Layer 10 of a small transformer language model trained on English Wikipedia (15 layers, counted from 0, width 128).
A neuron's activation on a vector x is SiLU(gate . x) times (in . x), where the dot is the dot product.
The model reads these tokens: "ir" " M" "ich" "a" "el" " S" "and" "s" " of" " T" "h" "ro"

The vector x that enters this layer's MLP at each token. A number n stands for (n - 500) times 0.0068.
0 "ir": 449,532,407,441,484,328,526,472,431,607,405,549,438,564,335,438,500,334,481,525,425,574,653,302,554,574,535,468,412,645,331,434,477,503,735,586,487,582,545,475,507,528,431,406,495,517,553,428,497,449,320,679,486,455,248,477,328,355,633,393,523,403,513,653,580,416,423,488,617,482,353,459,471,338,491,515,477,213,495,567,625,607,348,350,420,398,392,558,376,544,608,273,432,644,546,426,319,544,423,422,476,598,586,402,412,521,788,475,353,720,251,449,377,516,383,513,630,514,529,438,449,529,475,280,471,427,363,534
1 " M": 258,581,512,493,522,471,539,552,496,607,527,383,481,537,546,499,428,597,684,546,602,681,738,354,558,756,694,499,385,524,505,545,470,514,539,600,445,480,502,491,493,540,358,540,459,615,485,665,507,358,514,512,512,417,390,504,403,511,500,286,562,386,503,476,396,521,470,452,455,515,430,500,487,26,483,530,271,454,605,415,550,494,431,527,496,507,477,363,435,608,550,542,474,554,606,585,425,560,464,409,317,461,490,547,491,586,480,345,478,539,538,515,519,448,468,466,438,465,471,636,564,506,486,344,491,454,678,546
2 "ich": 375,526,423,340,428,354,684,460,680,489,433,581,552,421,321,525,380,554,709,511,670,394,523,471,537,581,693,338,636,573,771,658,413,330,477,559,709,521,463,536,889,487,535,537,534,648,390,469,506,495,502,381,675,457,692,639,439,450,355,411,512,450,493,409,388,442,384,699,572,509,500,411,551,397,486,643,378,466,594,402,586,466,318,509,648,495,504,353,698,539,532,407,508,599,636,640,412,557,284,379,548,686,411,557,632,609,526,543,454,515,413,437,603,532,564,304,482,345,519,411,467,535,571,390,603,239,435,519
3 "a": 258,538,542,511,265,671,432,412,398,431,540,479,592,545,441,379,573,511,445,312,563,490,683,416,361,568,573,501,781,455,577,427,434,313,533,494,717,608,515,456,640,469,423,596,581,638,604,570,434,523,467,526,501,561,594,540,498,581,517,437,589,494,325,608,466,640,506,616,616,607,526,405,329,296,355,482,493,349,433,549,101,568,522,458,408,423,517,498,685,346,569,367,470,377,364,540,570,539,611,514,471,700,427,454,419,552,275,522,571,594,356,519,506,576,371,420,324,530,438,514,580,390,550,563,498,496,464,349
4 "el": 192,525,510,237,418,299,557,595,660,603,537,476,594,684,493,473,600,527,468,641,748,524,498,631,459,509,490,591,581,712,436,599,526,230,411,450,649,640,440,672,715,518,524,525,468,617,406,388,411,450,403,498,425,587,487,460,487,610,618,577,377,559,436,475,703,553,683,595,544,381,541,365,480,269,575,505,462,457,585,696,356,519,302,472,626,507,456,416,494,460,591,301,439,601,531,551,362,384,409,486,514,599,404,480,490,436,353,663,549,475,408,552,434,574,508,322,511,347,300,507,520,488,584,553,484,540,509,244
5 " S": 370,521,454,465,407,457,496,578,478,403,595,479,514,533,559,505,553,689,533,401,659,542,667,512,442,541,477,517,413,575,429,461,467,462,581,446,110,573,504,539,485,500,553,591,438,522,451,585,556,407,605,563,551,502,614,535,369,452,514,125,738,491,547,535,351,501,440,541,509,513,455,557,542,342,460,509,295,632,535,457,538,537,498,511,447,534,504,365,360,510,409,476,485,487,595,523,459,577,444,381,417,588,577,507,483,572,485,546,496,673,577,503,498,431,348,499,383,512,563,519,489,405,456,407,439,481,651,361
6 "and": 545,435,272,473,446,609,787,423,579,391,361,631,438,561,554,362,527,567,499,439,715,597,446,456,620,422,471,400,369,646,326,515,477,332,398,516,559,573,397,390,456,353,424,452,738,556,590,483,667,477,565,426,507,563,658,499,535,699,397,298,477,505,493,418,458,366,609,516,454,359,457,748,466,351,539,660,395,614,638,482,313,496,377,667,676,617,300,496,524,536,470,464,547,502,587,330,332,411,474,548,510,475,498,509,334,350,660,590,425,783,341,403,508,534,430,392,471,595,603,487,342,502,287,244,507,465,484,536
7 "s": 549,478,298,322,467,470,579,507,456,400,569,629,512,418,507,556,347,559,468,512,504,484,554,388,352,496,433,487,462,489,333,376,467,479,338,752,132,568,403,566,411,618,608,487,579,356,610,462,536,704,519,577,465,476,517,551,334,545,451,441,505,264,426,404,565,527,595,479,443,367,461,603,598,204,426,518,378,607,740,654,374,534,368,679,525,555,344,408,654,407,502,503,435,391,416,565,531,454,436,499,409,609,501,448,479,225,652,651,375,583,626,588,479,550,492,439,492,520,533,236,409,525,401,452,414,605,487,283
8 " of": 486,605,269,634,590,461,523,427,689,308,517,440,514,468,393,454,350,425,433,395,722,401,532,354,275,423,445,479,757,548,526,520,502,592,656,523,339,617,532,406,621,457,469,512,369,649,567,513,616,649,642,727,544,421,253,610,498,515,436,555,478,388,532,445,498,415,462,424,438,609,572,597,497,254,509,669,442,562,585,540,459,600,485,370,609,666,713,447,434,406,516,245,599,563,469,426,439,511,593,524,522,626,664,521,684,385,471,439,378,387,653,518,657,449,528,545,361,484,574,554,393,459,395,368,403,544,467,684
9 " T": 444,520,479,439,611,651,402,493,483,478,650,672,411,438,604,426,519,498,490,669,614,562,695,484,571,501,531,470,307,558,420,394,374,487,522,516,268,442,638,480,568,529,508,483,512,600,435,577,489,482,543,464,660,486,337,462,483,435,470,262,622,515,460,586,405,591,497,547,357,538,555,542,509,93,459,450,218,600,482,403,434,425,499,654,631,538,446,524,449,391,420,584,536,447,629,480,569,563,611,420,385,603,454,480,421,438,533,525,580,447,576,413,524,575,419,434,381,514,455,566,392,556,439,393,516,579,713,582
10 "h": 438,695,510,625,480,631,512,478,665,376,705,584,499,359,367,602,458,567,447,596,577,476,657,587,425,563,401,535,583,560,397,600,336,406,478,662,628,526,668,549,697,495,470,358,583,548,471,572,310,522,386,398,687,428,701,500,446,370,305,333,598,443,424,420,432,574,548,444,539,347,408,539,613,248,261,402,461,445,572,375,508,360,414,402,453,622,338,626,474,486,560,392,525,481,704,603,474,503,412,473,514,598,411,386,556,586,466,561,540,358,581,489,599,804,680,457,481,565,514,412,373,553,627,585,482,314,492,504
11 "ro": 303,682,346,528,565,507,420,477,520,383,720,475,318,689,670,489,620,581,385,474,631,680,602,461,535,421,642,596,618,496,424,548,595,258,322,546,541,516,412,651,464,553,735,435,376,665,531,586,462,523,508,490,606,540,422,390,630,514,537,464,516,544,389,397,628,659,461,541,543,564,474,526,409,396,224,368,527,458,590,608,390,561,536,468,483,320,419,902,519,423,436,361,698,498,411,666,603,336,511,534,451,483,237,555,603,634,357,611,693,681,406,473,310,560,610,644,382,478,591,662,495,520,630,463,436,499,463,477

Each question shows the input weights of one neuron of the MLP. A number n stands for (n - 500) times 0.0013.

n129 gate: 719,442,750,553,627,551,738,493,518,393,461,475,521,526,478,456,511,606,657,525,535,437,297,518,612,440,434,688,322,592,407,321,504,426,507,623,393,449,438,333,553,528,529,486,735,557,726,298,548,436,389,464,444,667,811,286,536,402,743,473,539,594,489,695,387,333,536,557,679,700,543,482,436,611,496,701,676,242,541,493,676,511,406,336,371,504,555,226,489,342,579,448,525,636,310,459,522,392,522,518,562,394,468,422,588,507,528,232,566,645,336,356,350,464,547,647,676,504,584,424,430,557,533,493,354,540,496,532
n129 in: 628,573,371,484,417,656,406,672,600,644,529,759,377,483,490,655,520,452,458,655,352,656,596,291,539,468,318,536,334,708,513,578,664,555,600,358,459,440,560,424,587,516,461,481,361,424,438,405,544,298,454,599,279,527,455,542,477,500,553,421,376,638,458,459,432,307,467,467,454,434,454,683,510,529,497,646,429,555,702,548,405,580,583,350,540,467,563,700,557,527,622,470,684,618,453,698,429,643,404,571,540,339,552,691,517,380,409,768,417,554,315,519,386,664,520,402,442,365,529,487,547,585,386,518,490,526,546,261
On which two tokens does it fire most, strongest first? 0 "ir", 6 "and"

n250 gate: 677,335,759,438,481,682,561,675,633,586,503,354,483,401,352,476,483,604,603,393,480,387,333,212,415,602,459,490,465,417,487,623,444,698,357,319,510,426,527,524,638,421,473,641,278,475,640,448,483,806,626,570,331,493,503,451,477,346,591,488,563,625,586,629,392,382,454,576,460,632,424,424,513,473,487,739,635,342,459,519,423,514,500,537,370,543,522,596,486,394,436,707,567,350,535,253,389,281,450,582,520,379,447,599,449,595,325,438,388,459,623,317,480,487,617,513,592,562,562,500,572,457,346,638,371,436,517,557
n250 in: 369,470,509,453,528,566,403,379,479,488,406,568,588,597,640,366,462,530,509,458,497,506,337,607,599,406,604,563,290,612,378,340,445,582,440,476,494,383,436,503,439,468,235,275,416,508,645,486,632,413,453,521,346,512,792,378,395,576,686,591,473,395,503,471,409,506,538,459,521,419,388,660,609,482,497,651,458,512,381,523,461,473,413,288,567,364,580,577,391,613,608,435,399,533,451,584,552,488,563,467,509,453,452,673,618,320,497,418,597,549,399,451,650,348,434,482,336,338,483,521,594,648,460,405,441,563,544,547
Which token does this neuron like most? 10 "h"

n142 gate: 610,500,567,458,671,530,568,612,537,616,303,560,520,493,510,418,622,555,483,563,393,582,539,551,604,431,527,500,395,562,420,397,448,638,497,537,723,520,459,577,314,552,490,615,594,534,361,610,617,590,692,547,474,479,399,562,487,471,537,454,374,581,657,603,523,264,424,414,454,567,705,652,378,612,319,452,822,625,452,474,723,389,500,524,425,497,720,658,255,616,513,733,533,603,625,559,552,545,260,524,618,572,351,444,392,537,444,507,557,472,584,738,556,616,417,536,539,599,341,524,449,530,565,506,675,229,500,497
n142 in: 550,622,524,491,563,518,635,605,572,471,354,670,756,431,565,394,564,522,430,512,578,476,487,437,503,529,585,521,554,547,429,380,445,515,521,574,469,512,305,485,480,448,606,551,527,544,403,517,500,494,494,355,523,503,459,558,385,442,491,405,436,486,558,409,433,190,444,488,456,563,573,529,311,552,355,393,600,709,382,486,618,363,443,491,609,456,576,451,425,551,590,441,556,700,449,601,482,509,358,705,857,697,429,439,497,348,424,645,569,256,394,589,623,597,435,482,549,628,486,509,491,526,530,475,500,376,512,365
On which two tokens does it fire most, strongest first? 1 " M", 11 "ro"

n289 gate: 603,422,542,367,455,692,421,611,451,634,341,369,484,414,513,405,366,494,394,503,434,394,570,484,629,396,447,516,626,475,609,532,544,563,569,477,438,542,484,685,573,500,140,580,649,491,494,587,673,483,570,600,375,410,497,462,410,582,630,530,385,599,573,643,532,575,436,631,375,468,548,458,309,471,270,517,588,430,371,311,532,601,494,438,507,650,636,457,681,638,352,521,433,478,450,567,567,614,339,447,191,443,638,418,549,328,500,449,722,636,625,374,455,529,651,554,456,410,356,630,605,490,543,515,481,526,248,542
n289 in: 565,305,369,439,258,350,286,702,443,322,497,451,409,481,537,320,393,477,528,639,422,506,376,484,560,418,614,320,547,430,608,635,370,537,544,457,488,596,531,382,385,579,642,686,525,557,531,581,465,494,803,485,521,478,682,591,478,512,500,580,791,578,445,512,418,622,405,592,445,357,512,586,595,423,410,315,596,518,544,479,657,366,428,654,459,570,497,462,639,317,379,489,500,562,482,603,500,394,509,626,587,479,380,457,484,572,598,609,500,439,527,370,576,660,494,583,436,618,440,591,588,454,516,610,494,379,524,561
Its three highest activations, in order, are on tokens 4 "el", 0 "ir", 3 "a"

n176 gate: 676,490,585,666,724,565,486,540,345,460,533,554,249,666,554,659,520,394,318,375,586,406,494,531,580,560,524,585,348,436,311,571,527,447,404,483,571,234,466,510,394,364,541,445,602,374,500,611,580,514,527,694,549,664,400,464,568,589,555,525,625,472,533,631,737,565,544,338,604,384,581,473,677,605,667,472,771,420,320,467,490,606,349,607,555,617,626,671,296,493,494,731,561,480,311,451,598,482,582,497,627,696,578,430,404,449,513,447,582,468,490,434,453,527,419,665,350,298,566,555,406,652,389,541,396,531,477,328
n176 in: 530,430,576,473,565,726,515,497,475,551,738,545,590,562,676,577,533,372,476,567,317,335,470,512,535,515,447,375,540,491,440,602,186,491,442,636,355,521,577,664,571,411,494,581,573,550,542,541,553,557,683,567,526,500,420,370,439,459,451,567,614,441,470,421,654,607,551,716,515,466,437,434,554,457,391,509,321,336,593,590,358,463,307,706,284,685,390,540,401,398,543,571,524,512,477,418,650,418,567,519,476,304,376,559,448,558,506,488,420,444,620,326,578,379,530,596,657,472,591,494,472,464,349,514,503,445,554,470
Which token does this neuron like most? 11 "ro"

n241 gate: 731,332,536,542,434,464,467,704,489,588,612,475,433,645,668,529,525,539,535,507,441,306,293,464,743,584,238,489,503,447,564,539,423,349,392,593,541,464,276,632,472,643,617,548,496,632,709,211,727,463,489,639,324,610,538,538,482,420,446,589,581,636,615,466,647,270,426,327,376,543,447,652,475,459,361,577,553,402,551,582,390,478,528,514,576,472,510,767,529,402,486,646,649,394,627,526,412,426,368,362,543,458,418,622,529,389,405,343,489,386,627,479,465,181,301,451,612,529,594,428,475,337,696,719,585,364,380,553
n241 in: 537,556,525,506,471,331,409,497,661,577,595,414,503,260,472,772,546,443,651,593,419,557,399,487,503,506,678,422,574,567,577,626,470,399,563,528,657,525,387,550,236,552,410,491,422,468,401,458,331,655,334,301,557,388,467,636,460,364,462,306,509,540,430,602,503,475,528,580,343,600,540,635,653,497,568,426,558,546,529,637,549,584,467,340,794,570,621,478,336,475,521,570,688,460,539,539,439,333,559,519,466,348,475,500,513,284,381,524,456,458,623,545,402,426,692,448,530,548,497,481,516,518,579,671,500,671,448,608
Which token does this neuron like most? 3 "a"

n235 gate: 548,477,494,588,464,490,438,557,392,554,576,500,491,336,436,457,627,665,669,394,362,520,515,559,541,720,490,600,469,456,522,500,403,677,389,394,623,484,464,416,440,525,471,607,442,441,471,413,546,417,360,564,344,431,239,491,503,541,439,453,452,763,503,478,399,477,345,446,615,500,465,608,516,469,355,759,542,390,290,485,567,532,568,445,385,449,497,490,448,654,359,654,411,433,509,620,613,626,221,402,380,538,337,651,747,752,516,478,442,556,500,271,630,442,484,688,538,352,481,396,526,697,369,542,516,452,541,417
n235 in: 237,472,500,428,494,287,460,334,578,658,473,357,581,531,626,475,639,542,549,479,405,513,514,475,506,452,613,482,538,636,628,360,554,431,531,384,515,617,587,611,434,249,537,523,457,610,473,323,613,312,451,650,551,409,464,467,540,351,531,469,500,551,629,426,332,556,361,579,530,574,576,597,271,484,503,402,592,527,544,482,494,469,479,531,397,503,561,396,500,509,360,431,686,530,526,602,560,592,540,366,451,584,555,554,618,626,246,557,645,516,559,521,688,601,347,345,509,270,661,410,725,543,406,540,409,414,518,497
On which token does it fire most, and how strongly? 1 " M", at about 1.6

n58 gate: 500,261,556,314,614,470,405,585,625,637,518,530,808,606,668,295,404,742,312,478,569,542,372,492,722,442,248,403,504,518,489,533,464,423,557,459,682,571,485,238,584,307,615,582,620,466,367,575,680,573,585,679,453,489,212,398,522,395,444,617,784,514,559,313,562,523,507,515,459,369,563,522,416,651,463,388,622,588,546,554,359,451,518,591,659,474,589,252,724,610,457,645,441,307,561,589,319,608,396,595,489,540,422,701,428,327,279,387,541,550,622,344,345,266,507,559,427,508,482,492,739,478,530,639,566,429,518,548
n58 in: 512,522,676,442,535,276,510,673,411,441,485,407,509,736,340,586,500,511,435,484,421,314,551,391,473,531,558,635,572,518,466,419,469,405,630,441,422,676,446,538,430,439,363,521,701,413,438,488,558,305,559,444,418,613,509,466,309,658,468,451,509,573,396,455,531,497,525,556,478,469,571,605,383,354,582,510,714,408,676,401,528,494,430,291,656,568,437,487,427,506,443,386,531,715,647,555,577,422,647,302,673,469,531,598,310,642,441,561,706,484,430,387,398,466,450,596,448,490,491,333,439,255,353,377,528,491,463,640
On which two tokens does it fire most, strongest first? 4 "el", 6 "and"

n180 gate: 555,331,604,589,422,392,493,414,523,632,593,474,420,467,328,576,619,559,574,312,509,384,326,560,611,570,460,507,537,462,403,671,494,423,467,373,413,301,510,376,630,405,513,531,500,608,690,459,430,365,471,461,415,497,427,509,442,554,503,500,407,805,475,556,627,673,375,500,494,487,555,696,497,592,471,647,436,392,437,331,668,628,679,474,179,285,413,433,556,606,460,491,590,610,500,443,467,564,419,500,624,503,445,659,582,614,574,392,484,543,610,408,420,393,471,635,516,463,421,408,477,381,560,452,378,441,119,362
n180 in: 387,581,347,412,603,479,503,565,576,476,509,426,565,375,548,494,246,404,503,452,535,537,714,466,419,468,384,476,531,626,485,364,471,394,470,455,514,617,639,470,374,482,586,403,458,619,467,382,463,447,465,596,338,650,596,503,545,404,461,393,559,536,529,382,702,298,789,479,530,617,594,373,421,463,446,549,587,383,424,658,559,416,396,494,503,379,514,622,564,652,483,619,536,476,446,642,423,515,240,436,584,690,553,436,479,416,615,579,485,429,310,488,406,402,586,666,564,472,427,425,460,467,482,433,571,356,633,586
On which two tokens does it fire most, strongest first? 0 "ir", 2 "ich"

n119 gate: 593,584,655,635,360,729,673,665,497,525,639,363,453,484,577,434,443,521,506,410,400,368,442,553,635,393,395,742,335,484,356,506,475,352,650,449,494,432,487,332,336,443,522,457,552,429,618,481,378,607,525,661,363,616,544,334,587,447,552,533,510,640,617,466,525,766,636,446,532,422,624,436,364,503,323,493,569,544,359,540,698,506,466,419,343,307,819,391,444,333,491,605,436,417,552,443,483,417,596,526,484,418,452,481,510,513,646,484,367,470,621,581,379,615,481,478,475,381,494,588,513,420,742,491,640,597,487,446
n119 in: 407,415,439,521,612,389,598,424,483,470,519,535,532,542,519,405,533,485,437,662,639,658,448,416,484,589,553,492,759,541,533,634,347,578,433,478,432,439,447,464,513,546,311,482,563,487,407,431,378,637,446,442,676,511,274,629,398,519,442,561,413,607,511,463,441,542,614,710,437,528,367,601,600,393,417,531,698,379,570,516,464,503,574,408,497,535,487,497,489,514,374,430,467,508,479,360,449,568,440,598,588,578,667,465,408,303,503,398,431,424,699,471,438,418,612,552,538,486,476,450,503,525,410,500,598,406,568,342
On which token does it fire most, and how strongly? 5 " S", at about 0.13

n80 gate: 511,571,408,569,608,706,443,302,425,619,569,350,698,561,528,302,535,558,689,616,538,352,279,457,521,383,428,528,587,451,451,476,455,677,429,384,456,535,679,443,600,455,405,527,567,546,391,602,525,474,664,489,654,688,638,438,535,462,536,490,528,713,552,483,469,312,486,573,755,511,493,531,379,550,514,551,457,375,612,578,479,557,194,450,723,587,581,543,428,579,258,529,539,367,578,756,489,350,570,536,674,731,398,756,379,383,403,469,561,424,527,617,455,623,560,584,638,623,449,585,302,343,363,434,713,263,368,521
n80 in: 570,331,388,472,565,465,523,412,452,494,462,614,412,487,538,409,594,614,566,430,528,644,642,643,643,316,565,395,445,256,576,491,503,666,503,331,460,452,294,513,422,463,376,415,724,579,405,469,693,573,576,500,410,539,553,525,535,497,648,521,513,612,500,285,491,320,560,336,547,353,522,484,456,478,436,576,363,387,539,681,709,362,448,423,506,359,470,549,218,477,612,584,443,459,393,668,461,441,455,601,282,444,430,322,429,564,541,488,542,451,432,574,399,519,741,374,547,451,454,516,448,336,662,444,440,596,588,298
Which token does this neuron like most? 6 "and"

n37 gate: 577,466,648,680,637,675,565,622,473,743,750,324,510,497,557,514,543,451,527,460,454,438,619,534,471,425,802,490,561,493,570,560,464,421,466,641,705,554,456,702,533,814,343,404,534,450,430,607,362,643,467,483,191,545,375,549,440,510,679,469,563,481,398,607,467,662,371,483,556,652,437,344,467,654,443,535,444,365,507,568,400,557,364,429,425,639,513,579,432,650,446,451,377,600,526,424,628,393,554,558,487,559,607,395,639,443,444,539,666,845,426,477,520,543,553,414,349,452,490,520,596,736,602,528,596,544,546,500
n37 in: 533,487,377,600,426,377,567,673,272,529,516,369,685,513,612,614,507,382,471,421,471,649,542,490,284,393,345,613,270,536,461,565,603,536,584,510,424,265,373,427,536,439,566,651,586,439,523,541,385,490,444,523,558,507,471,661,612,487,450,503,346,448,393,449,552,460,503,513,421,576,526,415,445,576,503,476,630,464,439,297,503,567,468,540,423,484,327,415,594,419,638,503,546,681,478,414,326,428,450,187,537,658,585,302,567,437,614,261,313,704,392,674,657,280,503,385,326,351,262,510,574,611,490,525,454,417,484,471
Which token does this neuron like most? 0 "ir"